Layer 9 of a small transformer language model trained on English Wikipedia (13 layers, counted from 0, width 128).
A neuron's activation on a vector x is SiLU(gate . x) times (in . x), where the dot is the dot product.

Input weights of the MLP neurons that the questions are about. A number n stands for n times 0.0012.
n55 gate: 74 31 -130 121 80 8 24 -204 100 69 402 116 226 -48 -44 -210 -270 36 69 52 -35 4 81 -91 48 147 141 -327 -68 4 -36 70 101 -90 -51 16 92 20 -337 43 137 115 -92 -152 -153 41 -75 -74 94 -182 -144 52 258 24 81 167 -61 52 -92 -12 81 32 -158 114 121 -8 144 -63 -82 -108 -195 280 -12 77 175 24 0 -83 -155 102 89 248 67 171 -8 -156 -160 -119 217 -202 61 48 24 -177 -110 -131 165 87 -128 39 187 -123 -129 -92 32 65 -23 78 12 -192 100 201 -48 407 28 -106 16 -242 56 0 -45 -126 -8 76 4 -264 -65 -43
n113 gate: -69 -429 177 -59 190 59 -121 -260 36 -208 246 193 59 316 161 240 -171 -182 63 156 -237 -173 -100 120 281 -85 172 18 -139 176 -76 105 223 203 -98 -108 171 94 206 -35 -122 0 85 -31 -45 159 -271 -60 31 -250 -14 49 67 -200 45 -196 -59 -148 257 -89 172 -36 -41 -105 132 -4 274 107 31 -194 -48 62 120 -100 113 -210 -106 -102 -205 110 -127 18 48 63 22 144 299 147 -135 -118 -14 -18 22 145 -163 83 77 204 -68 -35 -161 56 312 -86 -253 -41 -30 -276 -127 44 0 -131 -9 54 -248 22 99 4 -162 45 23 118 40 122 -211 -71 232 -150
n122 gate: -32 -75 -19 -389 81 -85 35 19 -61 78 -111 157 171 43 -15 -267 -53 95 47 210 53 353 27 187 -62 31 -124 -27 88 8 135 -22 175 26 -190 89 -239 -200 -19 38 19 36 -153 -58 205 -94 194 20 -30 105 -93 -312 95 -53 0 76 -133 -58 39 -198 47 -54 113 -109 -79 -58 -139 -240 94 -73 124 -34 -16 223 -123 164 11 -42 -126 -110 -35 166 -124 -73 -23 0 120 84 -139 -47 188 -39 12 12 174 47 243 -103 96 -105 -229 4 74 -31 224 27 137 189 -251 -64 19 -12 -80 46 -120 -49 0 8 150 -213 130 -101 57 143 94 -280 -117 64
n166 gate: -38 20 -110 109 234 -96 -162 -37 33 167 99 -74 59 -96 -12 79 -4 -135 -109 33 -340 -328 71 -82 -79 95 -117 17 211 92 -112 -68 17 175 45 -88 46 25 -4 -130 292 12 124 -62 -142 -265 8 -208 167 67 -37 -62 12 -127 -84 -66 -17 -153 -79 90 192 75 143 248 77 46 249 -292 138 -50 -61 -110 -51 177 -149 -128 86 90 -223 359 -67 17 -89 41 -58 -66 53 -25 374 71 -295 301 58 288 102 128 212 -16 71 240 -4 99 -59 -21 78 -21 4 9 73 -325 45 104 12 -88 4 49 17 202 33 158 -93 -172 82 -83 38 -12 -210 -102
n173 gate: -122 58 -306 88 202 -97 50 130 -177 -92 32 209 77 115 150 -92 138 -67 253 -27 71 -110 -363 -203 37 231 -110 207 82 197 -23 75 23 -54 216 -37 -59 50 236 -90 -78 152 41 -223 -60 -97 -99 163 72 185 494 -82 258 86 -55 72 -88 0 229 -117 -193 -50 -83 157 156 -110 -46 -140 4 347 289 135 -23 14 22 -95 -103 -126 -163 -51 83 -137 -13 32 23 169 103 -5 -69 377 125 9 -168 5 94 201 23 325 91 -214 -145 109 -28 334 -113 -203 -70 56 -67 -107 68 -5 109 -298 -119 22 5 -9 -214 188 19 -282 -41 193 158 135 -116 -107
n192 gate: 281 -17 67 -9 270 241 -247 4 -68 77 47 8 217 94 -76 163 -108 -97 99 -156 191 -78 26 51 -120 177 43 -13 -132 261 255 203 125 29 -198 124 38 72 25 -159 -184 35 98 -132 162 -182 -181 -35 -172 -52 -243 -13 -106 152 150 59 156 -8 -115 -177 185 251 -26 73 309 0 145 101 38 -64 -66 185 358 82 -244 17 80 17 -161 69 -77 107 -138 -21 -17 43 92 -190 98 107 -121 60 238 -26 -121 -22 -68 89 30 88 -106 4 -73 68 72 13 -213 323 -203 171 38 107 63 -43 81 25 26 152 -68 -193 13 -26 67 407 43 -151 -259 -204
n222 gate: 106 -117 -169 195 65 242 9 -76 166 -324 209 81 117 39 -128 185 54 -89 267 -76 104 -120 -17 4 13 -106 13 86 -13 -86 68 270 -61 -80 -220 314 -112 -68 -109 -38 323 -51 214 111 -125 -156 55 258 -55 17 -21 163 302 -85 4 162 200 -4 17 -76 -293 86 9 39 80 -26 73 -242 147 -26 42 194 -141 -165 50 166 59 21 307 131 -199 257 84 -4 9 240 88 -174 129 -4 -178 263 81 -56 -42 127 -30 30 -43 -126 132 45 43 120 207 113 -25 22 -163 -50 -30 155 -72 -103 99 46 -21 102 -158 -82 -241 -139 85 133 9 257 369 -59
n241 gate: -139 52 -40 148 -4 29 29 -204 16 -37 101 24 -8 209 -101 -45 -104 -60 115 -117 -87 67 0 48 -103 -77 86 -78 41 271 -85 -32 -12 20 -226 0 114 -126 92 -184 -29 136 -69 -61 -110 -285 157 4 -24 -41 -37 -53 162 -44 296 113 -25 183 110 -153 156 90 157 235 -112 61 -49 -109 88 61 95 40 -113 302 47 -16 -192 64 4 108 -4 -232 -8 16 109 204 64 -170 -69 41 -269 -180 114 233 -124 -63 -37 -93 -261 -52 -178 242 -156 216 -201 -29 -129 -280 -214 148 215 29 271 -45 -16 376 -16 222 -118 192 -112 -45 230 -61 -71 -40 -29 32
n55 in: -63 -12 232 -102 16 159 202 84 -16 -188 8 81 -11 12 169 -310 63 -172 151 -92 -257 -117 -78 -84 -33 -116 118 -237 81 29 89 -224 94 147 -44 -305 -134 49 -32 278 57 -150 -89 146 142 -70 164 95 108 37 -166 28 -52 104 -53 -121 25 -255 163 160 16 138 -103 -62 214 -126 187 -92 -155 32 47 60 50 -136 -110 32 76 208 -36 182 98 -65 103 -117 233 32 -158 -157 -20 184 152 135 -44 86 56 -75 -61 144 -16 40 205 -113 184 114 40 115 -203 0 47 -16 4 37 40 200 215 -16 53 -301 105 -12 -232 -62 0 171 -260 -171 271 67
n113 in: 24 -190 -161 -5 -98 103 209 -155 106 23 -37 -23 132 257 -171 -155 127 179 225 92 -86 58 145 64 164 32 230 19 84 257 121 -167 113 201 225 84 -79 -167 155 -210 75 168 -162 65 56 236 -203 233 -46 -155 172 284 55 -14 -33 -171 -66 60 56 -193 94 -135 -198 38 260 -42 130 -37 314 47 -191 46 -153 104 95 37 -23 41 -167 -57 38 177 -273 -55 -55 -214 159 -282 -14 -150 -109 -122 237 89 -265 -19 145 198 9 -269 -268 45 234 -47 101 -118 170 -162 -131 96 -209 -140 -166 206 -75 68 -14 -420 -340 -98 271 -24 -115 -23 95 50 -109 105
n122 in: -4 -168 -178 -116 206 -207 -176 -40 90 17 -98 115 -70 103 -33 0 120 -223 -4 150 -76 123 -70 317 174 317 -116 -79 225 -45 258 -315 -187 60 150 -25 -82 -168 185 -435 -54 -38 196 115 144 -187 53 71 -52 83 -62 -185 65 32 -66 126 0 -221 -66 -130 -83 -45 170 -12 -24 25 -94 -183 105 -164 208 77 38 179 32 -159 226 -24 204 33 8 -21 104 20 -8 -49 140 -24 99 91 -83 -62 -164 -8 60 55 86 -16 115 -181 -216 169 -153 -230 -231 -108 138 177 172 -72 119 -29 37 29 -144 97 148 -12 53 -41 4 -25 227 17 209 -73 -33 -24
n166 in: 351 -25 108 -161 21 -301 -46 -227 125 -97 -146 -180 163 -34 -21 -203 -214 -162 -68 -87 70 -101 233 100 -42 133 -93 -174 46 -72 -88 -65 89 -87 -112 -84 105 134 -152 -120 -85 19 -101 0 4 72 287 -202 99 196 -34 160 -175 -25 25 163 205 71 30 228 -30 105 34 30 29 181 -88 -129 -132 72 20 128 -9 55 -204 -58 211 108 -205 51 85 -341 144 84 -230 84 -160 109 219 -220 -43 123 105 34 87 177 30 -46 -80 -25 29 32 -174 -63 145 47 -125 30 -90 -128 155 38 -54 355 168 268 -76 -254 50 -304 125 -51 -42 46 321 50 17 8
n173 in: 56 88 67 60 -32 32 95 178 -41 242 -86 -253 -30 27 23 -424 -146 -393 215 112 -49 376 -160 -40 78 135 27 18 -59 164 -14 0 234 -58 -22 27 -104 -109 -84 107 155 322 63 -118 -77 -106 260 51 -62 -55 136 -14 -81 18 32 -63 0 190 146 72 -105 9 -147 211 111 -263 -54 -9 4 -168 177 156 311 152 365 54 -9 -31 50 -51 78 -68 27 -18 -243 -104 195 -32 -50 228 -23 -132 -253 -59 -227 125 -9 256 41 -297 -275 -217 -23 -9 49 106 161 213 -137 -62 99 169 -18 -182 -59 -102 -41 36 -190 141 162 -87 -85 55 51 -361 -97 -217
n192 in: 27 137 277 -89 -40 -128 -57 229 -31 128 144 18 79 -128 -153 133 94 203 -181 165 34 -8 71 156 9 -52 -133 13 -272 -31 -140 -60 76 -13 -52 -172 185 -22 120 -151 106 -85 -9 13 -57 36 56 291 39 -275 -53 167 -265 -17 -31 209 -125 123 -247 104 137 -35 -258 -236 215 180 -97 -43 -69 -290 -150 199 -351 27 -217 113 -65 -4 -22 -22 -262 -105 -4 275 -166 162 -189 -83 13 -190 205 238 44 -22 -22 220 18 -247 -149 73 105 345 62 -128 121 84 0 288 -120 56 -101 53 -205 84 -163 168 -211 -191 44 -145 -22 93 39 40 18 -4 -89 -180
n222 in: -63 30 158 18 -48 61 -43 26 26 -48 39 0 -70 48 17 0 131 17 -44 206 148 -38 -240 -236 114 181 92 0 61 244 26 -84 -9 -13 -184 105 252 82 106 230 249 52 43 169 -270 -31 -9 -27 188 70 -83 9 -172 -60 -136 34 176 91 -118 -4 -109 -291 -101 163 149 4 282 -305 115 178 -42 -261 107 -92 63 -155 111 90 -311 155 70 126 348 78 -82 339 153 34 -252 -105 -75 -96 -221 -148 -290 89 -318 -167 117 -8 -34 0 -39 -74 -13 163 -21 -27 93 230 17 31 30 131 117 68 -291 9 -117 -57 -89 233 326 4 -18 98 189 13
n241 in: 97 105 46 -176 -184 142 28 42 182 -66 -75 -140 -111 -170 215 142 60 -116 199 42 -37 -236 -99 -42 227 130 -43 -43 126 0 159 -246 -299 55 195 203 -315 33 0 65 33 -291 98 -216 -193 110 -9 -24 249 29 197 108 -195 -209 -43 79 24 183 14 134 -203 84 -95 -190 101 479 99 0 -317 19 -334 120 159 143 -14 -130 217 208 -154 76 119 -47 -23 -247 -126 -235 -9 -37 118 -204 -19 -24 -14 -76 46 -67 -118 149 -24 73 -51 -333 -217 -264 227 5 -59 231 78 5 -140 28 -307 9 254 -74 -118 37 -108 -250 -178 266 -60 -142 -48 32 129 78

Each question shows a token from some text and the vector x that enters the MLP there. A number n stands for n times 0.011.

"ay": -18 -15 41 -138 113 -81 -37 -44 -70 0 43 36 12 29 12 20 -38 -59 -46 -19 84 233 96 -71 -129 156 -6 106 -42 -69 99 -27 45 18 -78 -94 -75 -102 -32 72 -52 -147 107 -38 -6 -51 38 43 -72 -76 -74 53 21 71 -41 -73 52 15 135 0 79 78 48 63 -126 72 -101 -44 0 29 120 191 -17 3 -133 16 152 65 -38 14 -238 -14 -97 -110 -62 -103 56 -74 10 -10 22 -78 -46 49 2 -108 -106 -53 18 188 142 -78 8 -15 147 -113 71 77 97 32 -93 36 87 -8 -85 -21 129 57 -17 119 -5 18 0 -57 14 -40 -2 90
The most active neuron and its activation: n122, at about 3.9

"y": -32 28 139 98 3 -176 -7 15 -89 -54 29 0 -68 23 -75 -114 37 -54 -56 -17 -56 180 117 40 -104 86 -112 3 -150 58 81 -25 106 -3 -134 -132 28 -31 -80 97 64 -138 101 51 -97 -32 -27 18 -2 -49 -84 196 -67 61 -10 9 -40 -99 -39 37 -10 97 -179 -86 -52 93 -52 40 -57 84 -124 21 7 -72 28 -85 122 49 -77 -65 88 120 -92 -2 29 -55 -87 8 -72 -83 49 18 10 65 -39 9 13 -8 130 77 0 25 108 -36 139 11 110 16 -75 25 36 5 107 253 51 -13 -18 68 -90 191 -78 -165 21 154 9 -57 57 87
The neuron with the highest activation: n55

"L": 11 41 129 140 -61 -22 -77 -67 48 124 -123 -229 -130 36 34 54 -7 18 -61 88 -166 260 117 -35 51 40 88 40 57 84 -90 -64 122 55 32 36 34 3 -98 -17 -46 -22 0 52 -51 136 73 111 140 -21 64 -43 -108 -60 15 -45 -63 78 101 -51 34 113 131 -58 53 9 -27 -54 -70 7 -73 -83 117 41 24 98 99 30 195 11 88 5 -96 7 -10 -70 -77 -45 -63 -67 8 26 -69 144 -20 71 -52 -52 -49 -15 7 -26 5 -13 53 2 65 -103 74 -10 43 4 102 10 -43 -26 160 140 24 119 52 73 126 6 174 -99 75 86
The neuron with the highest activation: n241

"ant": -43 21 109 0 -24 78 19 -43 -115 55 104 -85 29 -109 53 122 -147 -73 112 164 52 126 130 44 -61 115 46 -107 -50 56 -14 -126 -41 -100 -23 102 158 -12 -89 -21 -74 -146 -141 53 28 69 37 2 -35 -83 -193 34 83 239 83 -1 84 3 36 -79 63 39 68 -142 -28 -43 60 -58 -148 -62 -124 -79 23 -172 -66 96 52 37 -69 -59 30 -21 -76 54 141 45 -68 -101 -11 -15 109 -142 22 -1 -73 110 76 -35 -53 59 34 -45 63 -21 86 63 4 147 33 30 10 -88 7 162 -19 5 24 -30 11 32 -2 -136 -68 -71 -57 88 116 -17
Which two neurons fire most, strongest first? n55, n192

"\n": 13 -38 -117 -24 -128 55 80 2 10 34 85 -147 -220 -57 -82 -13 13 74 -15 59 -224 159 -23 -123 -50 -18 -115 -48 87 22 -2 -6 -48 111 4 188 17 2 31 30 16 128 46 13 -32 10 16 50 90 8 -70 -43 -28 52 -28 11 3 -45 -78 173 22 -106 139 -54 -140 -68 -90 15 -219 -114 34 97 -74 0 -50 -37 -82 29 38 26 -80 -115 -92 -25 39 -3 40 -5 5 11 67 -6 103 33 -51 48 42 -167 63 71 -58 39 9 -38 -39 -22 11 43 -22 101 -89 34 55 -23 -20 -42 -62 57 53 -23 67 6 203 14 -20 -81 36 22
The neuron with the highest activation: n122

"In": -42 66 150 129 -107 76 12 -2 -63 -65 95 -191 -200 6 38 198 75 -35 137 -70 -60 -26 78 -26 -96 27 -93 106 19 -103 -17 -53 -119 132 -79 41 -2 54 -115 98 -63 -64 -23 -3 -82 3 172 -2 126 35 95 15 -34 -44 -13 -54 -27 -75 -22 -127 -52 -138 -67 -34 43 -90 -89 10 -8 0 -10 89 83 -77 -32 51 -23 -35 -77 128 38 89 -58 -55 -152 -213 64 12 -4 -45 53 -54 94 -12 -89 16 -155 -19 82 -61 98 -24 77 -28 44 48 54 33 3 -36 63 15 -139 44 -27 -83 -37 141 30 134 43 3 134 -51 55 24 -45 127
The neuron with the highest activation: n222

" comm": 19 -14 130 77 -267 -34 -44 -134 -17 37 -20 -45 -44 -49 26 156 62 75 -52 51 72 -78 -33 -1 -1 80 -145 127 -17 86 -98 32 -23 3 -24 134 -18 -16 27 -77 -58 -21 -42 -95 12 93 -50 -119 42 30 131 -126 4 -69 -31 -64 82 93 17 -2 9 4 28 -70 -245 1 63 65 -12 -136 -59 -3 -109 49 -98 182 -5 18 -71 2 -8 23 -54 66 -62 -64 -39 157 -82 -13 126 112 23 65 48 -144 -80 89 -82 71 18 91 -23 28 -34 -82 187 -226 28 -42 45 82 16 -9 58 -136 -222 124 0 -2 82 -31 -9 -193 -175 9 1 76
The neuron with the highest activation: n122

" H": 90 -8 116 103 20 -51 -62 -55 -61 32 -73 -215 -129 -15 9 28 4 45 -105 -3 -53 254 34 -93 -8 35 25 -105 34 164 21 -166 39 51 64 47 -55 -18 -203 -32 -23 53 77 -80 -63 -11 -97 78 169 132 133 -5 30 7 -19 -60 -43 -50 80 47 99 -26 2 81 -31 -88 -75 12 54 22 17 27 18 -17 41 156 26 44 15 -53 -76 -11 -17 37 -58 -136 -33 -43 55 -47 -8 -69 -117 32 -31 127 -43 88 66 128 -62 94 42 51 48 -139 97 -5 15 18 -6 53 -6 40 -42 -68 4 6 -72 -70 -19 -124 -35 57 -12 -48 -112 203
The neuron with the highest activation: n173

"ous": 112 41 8 -76 -16 -2 -39 -46 -41 5 7 11 -378 -70 1 -5 32 65 62 -93 -16 -41 66 -39 20 39 -22 -50 -26 -24 -34 -41 -117 46 35 -52 -17 18 28 -2 24 -131 146 62 -109 12 -19 -80 -28 36 18 -33 18 57 13 -39 41 43 97 -2 -44 -63 -14 -35 35 15 12 -79 -111 66 45 -20 60 -17 7 -11 6 -9 121 112 22 123 30 22 57 -47 -52 4 108 126 21 -60 25 -127 91 44 32 88 -18 -75 43 109 -36 140 -163 -14 52 68 109 -12 55 78 -18 118 -80 -50 -11 -8 -3 126 26 115 6 -89 -43 -57 -72 7
The most active neuron and its activation: n113, at about 0.71

"ik": -141 -27 41 125 -15 -57 0 21 -63 150 10 46 -75 51 19 106 57 -41 90 2 51 145 154 -57 -36 87 23 -46 -22 59 -15 -59 -11 -15 68 -174 -48 45 -77 9 92 -219 -83 33 -11 44 -68 -95 -41 15 -22 -27 20 56 81 -29 -107 -31 -148 9 20 60 148 -239 -114 -51 -74 -103 -56 23 -49 -44 -49 -123 -66 69 104 82 3 11 52 -77 -78 22 63 -67 19 -79 98 195 42 -140 -20 97 47 -32 -69 -19 -37 104 -69 15 143 -16 203 -45 26 31 59 -77 -59 71 64 3 -38 -17 -16 -118 73 -80 -101 191 107 -19 47 97 107 77
The neuron with the highest activation: n173

"der": 79 -45 30 -79 29 61 -51 -56 21 -38 -43 33 -177 12 -51 -40 6 -36 38 -78 -61 38 76 85 15 40 -9 -9 22 75 -56 14 123 -5 -82 85 48 13 -77 -144 -101 -126 203 -147 -6 39 11 98 -173 114 -29 -88 22 -135 -43 202 -86 112 45 52 21 22 -30 -85 -129 62 44 95 -83 -60 -136 49 -6 89 40 -116 -7 -38 7 19 -17 3 -10 -14 134 -41 5 -67 1 -112 -55 0 -39 -35 63 166 111 -5 -31 -3 -75 15 -73 -29 82 192 39 22 122 60 -120 5 19 221 80 -193 19 -52 78 -24 2 41 -22 13 -31 -75 -136 151
Which three neurons fire most, strongest first? n122, n192, n222

" m": 30 -92 44 43 -137 -86 -93 -175 -7 37 -23 -210 -111 -31 80 74 -45 -45 -80 -99 14 128 126 -82 183 12 -56 114 4 -75 -38 -21 17 -113 112 70 -22 -83 -3 -147 91 22 25 -3 -200 77 -82 -129 180 5 18 -22 -50 55 -111 -72 113 44 24 -63 123 -58 44 -183 -119 27 -9 -41 9 -68 64 -45 64 -41 7 -62 10 -55 24 53 53 -173 -13 -22 -5 -177 54 -8 18 90 43 74 -154 -67 -71 13 -46 108 9 74 -122 127 -32 21 -47 36 74 -55 0 -52 32 108 51 98 26 3 -68 54 -47 139 60 -32 50 -249 155 -13 -17 31
Which two neurons fire most, strongest first? n166, n55

" head": 70 -56 -155 -22 -23 2 -80 -213 -1 -34 140 -80 35 -130 -82 -27 121 -4 -46 -34 -91 -93 85 -7 4 39 21 38 88 41 -92 25 74 -6 -85 -130 -16 235 -70 -94 -35 -49 45 -15 -30 12 -91 -42 39 111 3 -53 52 -33 -274 97 -115 68 23 -77 -23 -20 14 -127 -145 55 19 58 -172 -127 43 98 54 24 -20 90 122 11 108 -34 -52 -120 -147 -51 -83 -7 18 97 80 87 -32 68 10 -50 50 42 53 116 112 -132 -40 -22 8 -97 -84 -11 78 -80 44 -98 125 -60 -5 91 -20 -122 -16 86 23 72 180 -83 -61 41 -32 84 75 -93
The neuron with the highest activation: n166

"re": -19 96 -21 151 -28 -35 -62 -40 -123 41 -58 26 18 -81 -59 121 -12 -21 132 -48 -28 -38 -92 -61 79 2 72 21 110 90 83 -56 103 -126 149 17 -232 -56 -87 -21 33 -32 114 -168 -41 -29 94 47 106 11 51 -52 -69 8 -137 124 -33 56 112 -65 -7 -67 25 129 80 -49 35 4 -88 33 21 152 146 124 -20 45 97 -11 173 -85 -13 23 -117 -1 20 -188 128 14 -29 240 -48 57 65 65 -28 -9 130 -158 169 -12 -90 60 -74 52 -63 -138 -29 90 -12 -67 -59 14 -11 -44 -129 -116 77 5 -228 87 57 -140 39 -23 7 -47 45 77
The neuron with the highest activation: n173

" he": 12 -72 49 48 -60 -96 -86 -46 -39 -18 85 -150 -207 -108 -82 82 18 1 31 -61 -52 -105 -5 39 2 -37 -116 208 45 95 -52 -39 -53 -115 -15 -45 -18 -1 -52 -92 -60 -66 100 -57 46 21 -76 36 58 -33 -8 25 -3 -54 17 25 15 98 -128 38 -43 110 64 27 36 -12 186 -180 -123 -184 27 -58 84 -21 -11 82 13 4 82 -173 -42 -49 -207 -33 40 -227 52 55 -64 0 52 -38 104 22 -51 -10 -55 36 11 -55 -97 1 -30 -78 36 -174 -75 76 -94 36 -108 152 -71 50 -169 -4 75 -25 -42 -69 115 5 -33 -97 -58 -61 -149 7
The most active neuron and its activation: n192, at about 3.2

" reg": -77 -106 185 65 21 124 13 -34 104 103 72 -100 -19 -51 -10 109 36 -56 -86 -109 47 -110 -32 -15 97 -30 -8 158 30 -14 -31 5 29 -113 -42 97 -131 153 -27 -20 104 -52 -26 86 112 83 -77 19 186 22 38 -214 -17 -65 44 19 36 -49 -72 -255 2 -86 -37 -21 -56 -90 44 -50 -13 -54 14 34 -187 -41 -14 37 -78 52 -9 23 32 75 13 63 1 -53 -94 26 70 -99 48 -25 30 -28 -116 -42 197 4 46 104 1 2 7 -120 -4 -86 -29 65 178 -61 -15 -21 0 -10 -27 59 -39 -3 77 21 -111 -63 -173 16 -29 43 105 161
The most active neuron and its activation: n173, at about 0.85

" No": -64 6 4 144 -176 6 -44 -94 -80 -52 50 -88 -144 -85 -70 -31 59 47 45 -76 82 145 -152 -46 -41 -10 150 -129 -144 193 -109 -73 -107 -52 -29 -1 41 -27 -71 66 73 -106 131 78 -56 -40 63 -86 221 -26 26 5 -57 65 105 -53 -21 16 -9 18 54 -12 27 47 7 18 -19 -136 -86 112 78 97 -149 -104 -24 76 133 2 -35 2 -42 -3 -82 53 -157 -26 -92 -51 82 116 -12 24 31 9 69 73 5 -35 68 -92 79 105 -14 -72 -18 -78 173 137 54 -117 -2 -36 22 -23 -51 -24 -75 80 -15 55 7 -160 13 -87 42 -41 -24 -110
The most active neuron and its activation: n173, at about 2.4

"ates": 6 -112 -59 -89 50 -11 -205 -84 -45 -98 -103 -59 -217 72 -29 -39 101 196 14 159 18 -14 -13 -3 -43 80 25 -16 34 130 -87 -89 4 -116 -1 -132 -13 73 -7 -151 47 -80 19 16 10 -33 94 114 -49 76 -84 82 -19 -39 83 -40 -22 -43 -91 24 42 -90 72 -54 30 82 55 -55 9 -183 -43 115 33 -94 9 -29 -74 38 -94 -56 30 36 -53 18 -165 -169 17 -76 91 158 83 -93 85 66 43 99 -125 -156 176 -31 10 -31 50 -33 56 124 -50 28 -79 7 59 -49 48 -22 -138 -92 1 109 8 -17 -56 -37 -10 43 -75 99 -32 49
The most active neuron and its activation: n122, at about 2.7

" by": -32 -14 70 -20 -28 -5 -54 -111 -58 -24 111 -24 -408 27 -55 11 104 19 -56 -11 -13 21 -116 -59 -59 -32 -24 39 114 16 25 -29 31 -25 -4 75 82 40 -48 -12 -7 -173 5 28 -86 -44 70 49 100 5 40 60 -21 4 19 -105 31 24 24 -19 -21 -71 81 35 79 13 -50 -76 55 -26 48 35 39 -29 68 34 47 79 -5 58 -21 48 -34 31 -67 -57 -25 -51 67 90 -53 29 15 4 -41 105 -2 51 -36 -7 30 63 18 -43 8 76 -10 18 23 -28 37 82 -5 -1 -32 -56 -48 49 -35 86 12 -62 -54 -3 -84 107 -74 52
The neuron with the highest activation: n222

"ri": -23 20 -41 123 -35 -77 -118 -90 -19 102 -44 -10 -83 -74 -86 86 -4 -175 74 -41 83 -12 -181 140 -34 5 20 -130 47 134 43 -91 -122 -63 -8 -87 -13 108 -51 55 -25 -92 -131 -137 105 -9 -2 79 -27 16 -118 9 -164 91 2 -75 157 116 -45 50 101 2 14 -16 -44 -34 173 -62 -89 -150 52 79 -169 37 -8 -40 148 26 -60 87 -62 34 -19 -66 -129 -137 -1 -35 -59 -62 -106 -54 39 -155 16 45 114 107 20 -18 -79 58 68 -136 133 43 174 63 -33 -83 -15 -114 -10 -56 14 89 1 -67 -134 -68 -70 -94 14 77 -118 -13 102 7
The most active neuron and its activation: n192, at about 3.1

" N": 39 -110 57 74 -26 21 -93 -26 -91 70 -26 -180 -129 -38 7 145 20 56 -36 95 -92 242 191 -65 49 64 7 -77 -7 114 171 -26 -44 -186 -20 75 8 -162 -30 -62 -52 51 -43 28 -131 -56 54 43 133 85 129 -24 -1 60 -100 -35 -22 -32 85 -37 54 -52 -39 147 -33 47 99 -103 -21 -48 41 -20 16 -137 84 100 131 -69 35 -4 -2 -30 -53 -10 87 127 -46 -39 60 111 99 -90 74 33 -62 -57 22 -14 54 133 99 56 30 -120 -27 17 23 67 80 79 -89 -81 10 41 14 52 123 -21 84 78 19 39 -78 -146 23 -57 -34 37
The neuron with the highest activation: n192

" she": 52 -65 32 59 4 -134 -117 -52 -46 -3 4 -121 -190 -77 -64 67 35 -15 64 -29 -19 -70 -85 30 76 -20 -41 166 66 5 -90 -23 11 -69 -70 -122 -38 40 -64 -151 -25 -61 141 -10 -31 -78 -77 75 -1 4 25 20 6 12 51 92 -50 87 -42 38 29 120 90 -8 94 -57 158 -129 -176 -182 54 -4 193 11 -5 32 108 124 115 -99 -47 -9 -139 -87 67 -178 17 13 -55 -83 16 106 38 92 -28 -85 -107 6 12 -27 -74 6 -10 -13 97 -103 -28 9 -94 18 -39 194 -141 -31 -56 23 150 -64 -70 -74 95 42 34 -185 75 -65 -113 82
Which three neurons fire most, strongest first? n192, n166, n55

" O": 5 7 50 122 -46 -105 28 -67 -17 7 -38 -197 -131 -59 -30 129 25 125 43 4 -49 203 73 61 47 106 15 43 -12 87 22 -88 -126 58 -1 -106 5 -19 23 -29 212 49 56 88 -10 0 57 12 61 -41 113 -64 -116 180 46 -62 143 37 -10 -38 -15 92 189 22 -124 78 -111 -17 -77 23 -75 -53 44 204 51 -29 175 24 118 -39 81 -106 3 -38 -92 31 129 51 -36 18 108 -2 42 -8 -118 83 -4 45 2 -43 -195 -77 58 -58 94 -52 153 -7 -7 20 102 2 34 87 35 -145 73 -42 28 1 97 57 105 -133 -58 12 7 64
Which three neurons fire most, strongest first? n122, n241, n55

" to": 100 15 28 35 23 99 -47 15 27 -7 148 95 -324 -55 0 2 77 -83 -35 -73 -59 -133 -68 44 -34 -128 5 160 -44 -73 -2 -13 -53 -132 -8 -2 -85 -138 22 114 5 -56 23 76 -77 -84 62 -35 130 74 28 52 -24 -75 -31 17 34 -136 -9 -152 -14 -102 -47 174 -31 26 -6 -46 28 21 -60 44 234 -40 14 29 21 101 -3 -90 -28 25 -74 -19 17 -106 68 -28 58 -56 -100 -42 -13 -107 -54 -3 24 24 -3 44 28 -8 -27 -34 32 83 97 -10 61 71 52 42 24 115 -33 -35 59 63 -92 83 -6 -19 -57 96 -117 36 -58 71
The most active neuron and its activation: n222, at about 3.3

"ist": 125 -2 -114 22 -25 42 -6 -35 -195 80 92 -64 -25 -7 76 29 79 -144 53 -9 -107 -100 72 180 -5 26 80 -136 24 61 -38 -45 45 -46 42 -47 78 119 -53 -10 48 -73 108 87 -27 133 21 127 -2 -130 -76 30 34 -58 -98 -5 -10 46 54 -4 37 -9 15 -57 46 -42 82 41 -35 100 -58 80 186 -124 -5 -29 -133 -62 127 -18 172 21 -234 88 117 121 9 39 84 45 -99 25 58 -72 -115 -147 119 175 27 -13 -197 94 -170 -9 30 -137 28 -139 146 -13 -46 45 62 194 -60 -56 -71 -2 2 -9 87 4 -151 -76 -112 2 14 38
The neuron with the highest activation: n113

" work": 100 -146 -177 45 -46 48 51 -160 73 -60 -8 2 -60 -60 52 -29 109 -94 -178 -13 7 -58 -40 51 -30 184 4 73 157 -42 -109 -13 -30 -173 8 -120 13 41 -14 -160 -34 -106 47 17 -33 -82 -9 -39 92 -60 30 14 36 -167 -181 -29 -133 88 24 12 -3 -17 -67 -173 -60 67 -2 100 -92 -187 69 136 -89 -84 -22 119 22 121 198 28 62 -29 -56 -103 -20 -30 -5 56 48 89 -40 -73 -98 7 85 48 63 125 111 -8 -77 24 -87 -71 1 -65 -24 2 22 -35 79 21 -112 158 -20 -48 -29 -18 -71 49 82 53 -55 -99 -30 -43 61 118
The most active neuron and its activation: n166, at about 0.31

" this": -12 26 137 13 -60 16 -34 -52 7 -115 124 -73 -204 32 -46 35 75 21 -51 -183 161 -1 97 29 -47 81 15 -57 15 -35 -115 34 -30 -138 15 -2 -104 -19 15 -43 50 -199 74 -8 74 -6 -28 -47 54 -26 56 12 26 -14 125 106 -49 62 43 67 98 -33 -124 -70 49 202 13 35 -157 -54 136 54 70 -54 155 50 -74 -71 -7 67 -41 -123 -105 -72 43 -154 -30 -51 92 -3 0 47 40 0 122 -16 -41 48 1 60 5 -4 -129 -7 92 -52 14 79 62 17 30 48 9 45 19 8 -115 40 5 15 27 14 123 -62 89 -91 -140 68
Which three neurons fire most, strongest first? n192, n222, n241

" att": 86 30 93 15 -230 17 53 -6 -185 37 -45 -32 1 -62 140 118 53 15 -61 -82 -89 -87 -24 -23 -72 -17 -13 102 91 111 19 23 -8 -243 -126 55 -69 59 18 104 -7 -47 -102 -23 -87 -2 -114 -77 76 71 99 -57 -38 6 -166 38 85 58 22 -28 -29 58 145 -353 -74 3 -38 96 -125 -59 78 -58 -142 -45 -154 45 6 -59 3 105 -119 -2 -19 -10 51 -108 60 151 -23 27 -48 21 -173 79 -66 -8 -95 156 -116 66 16 27 -31 6 -65 -166 42 87 71 3 -5 39 61 46 -52 42 -134 92 103 -148 -8 -41 -120 -18 -44 -11 9 8
Which two neurons fire most, strongest first? n113, n122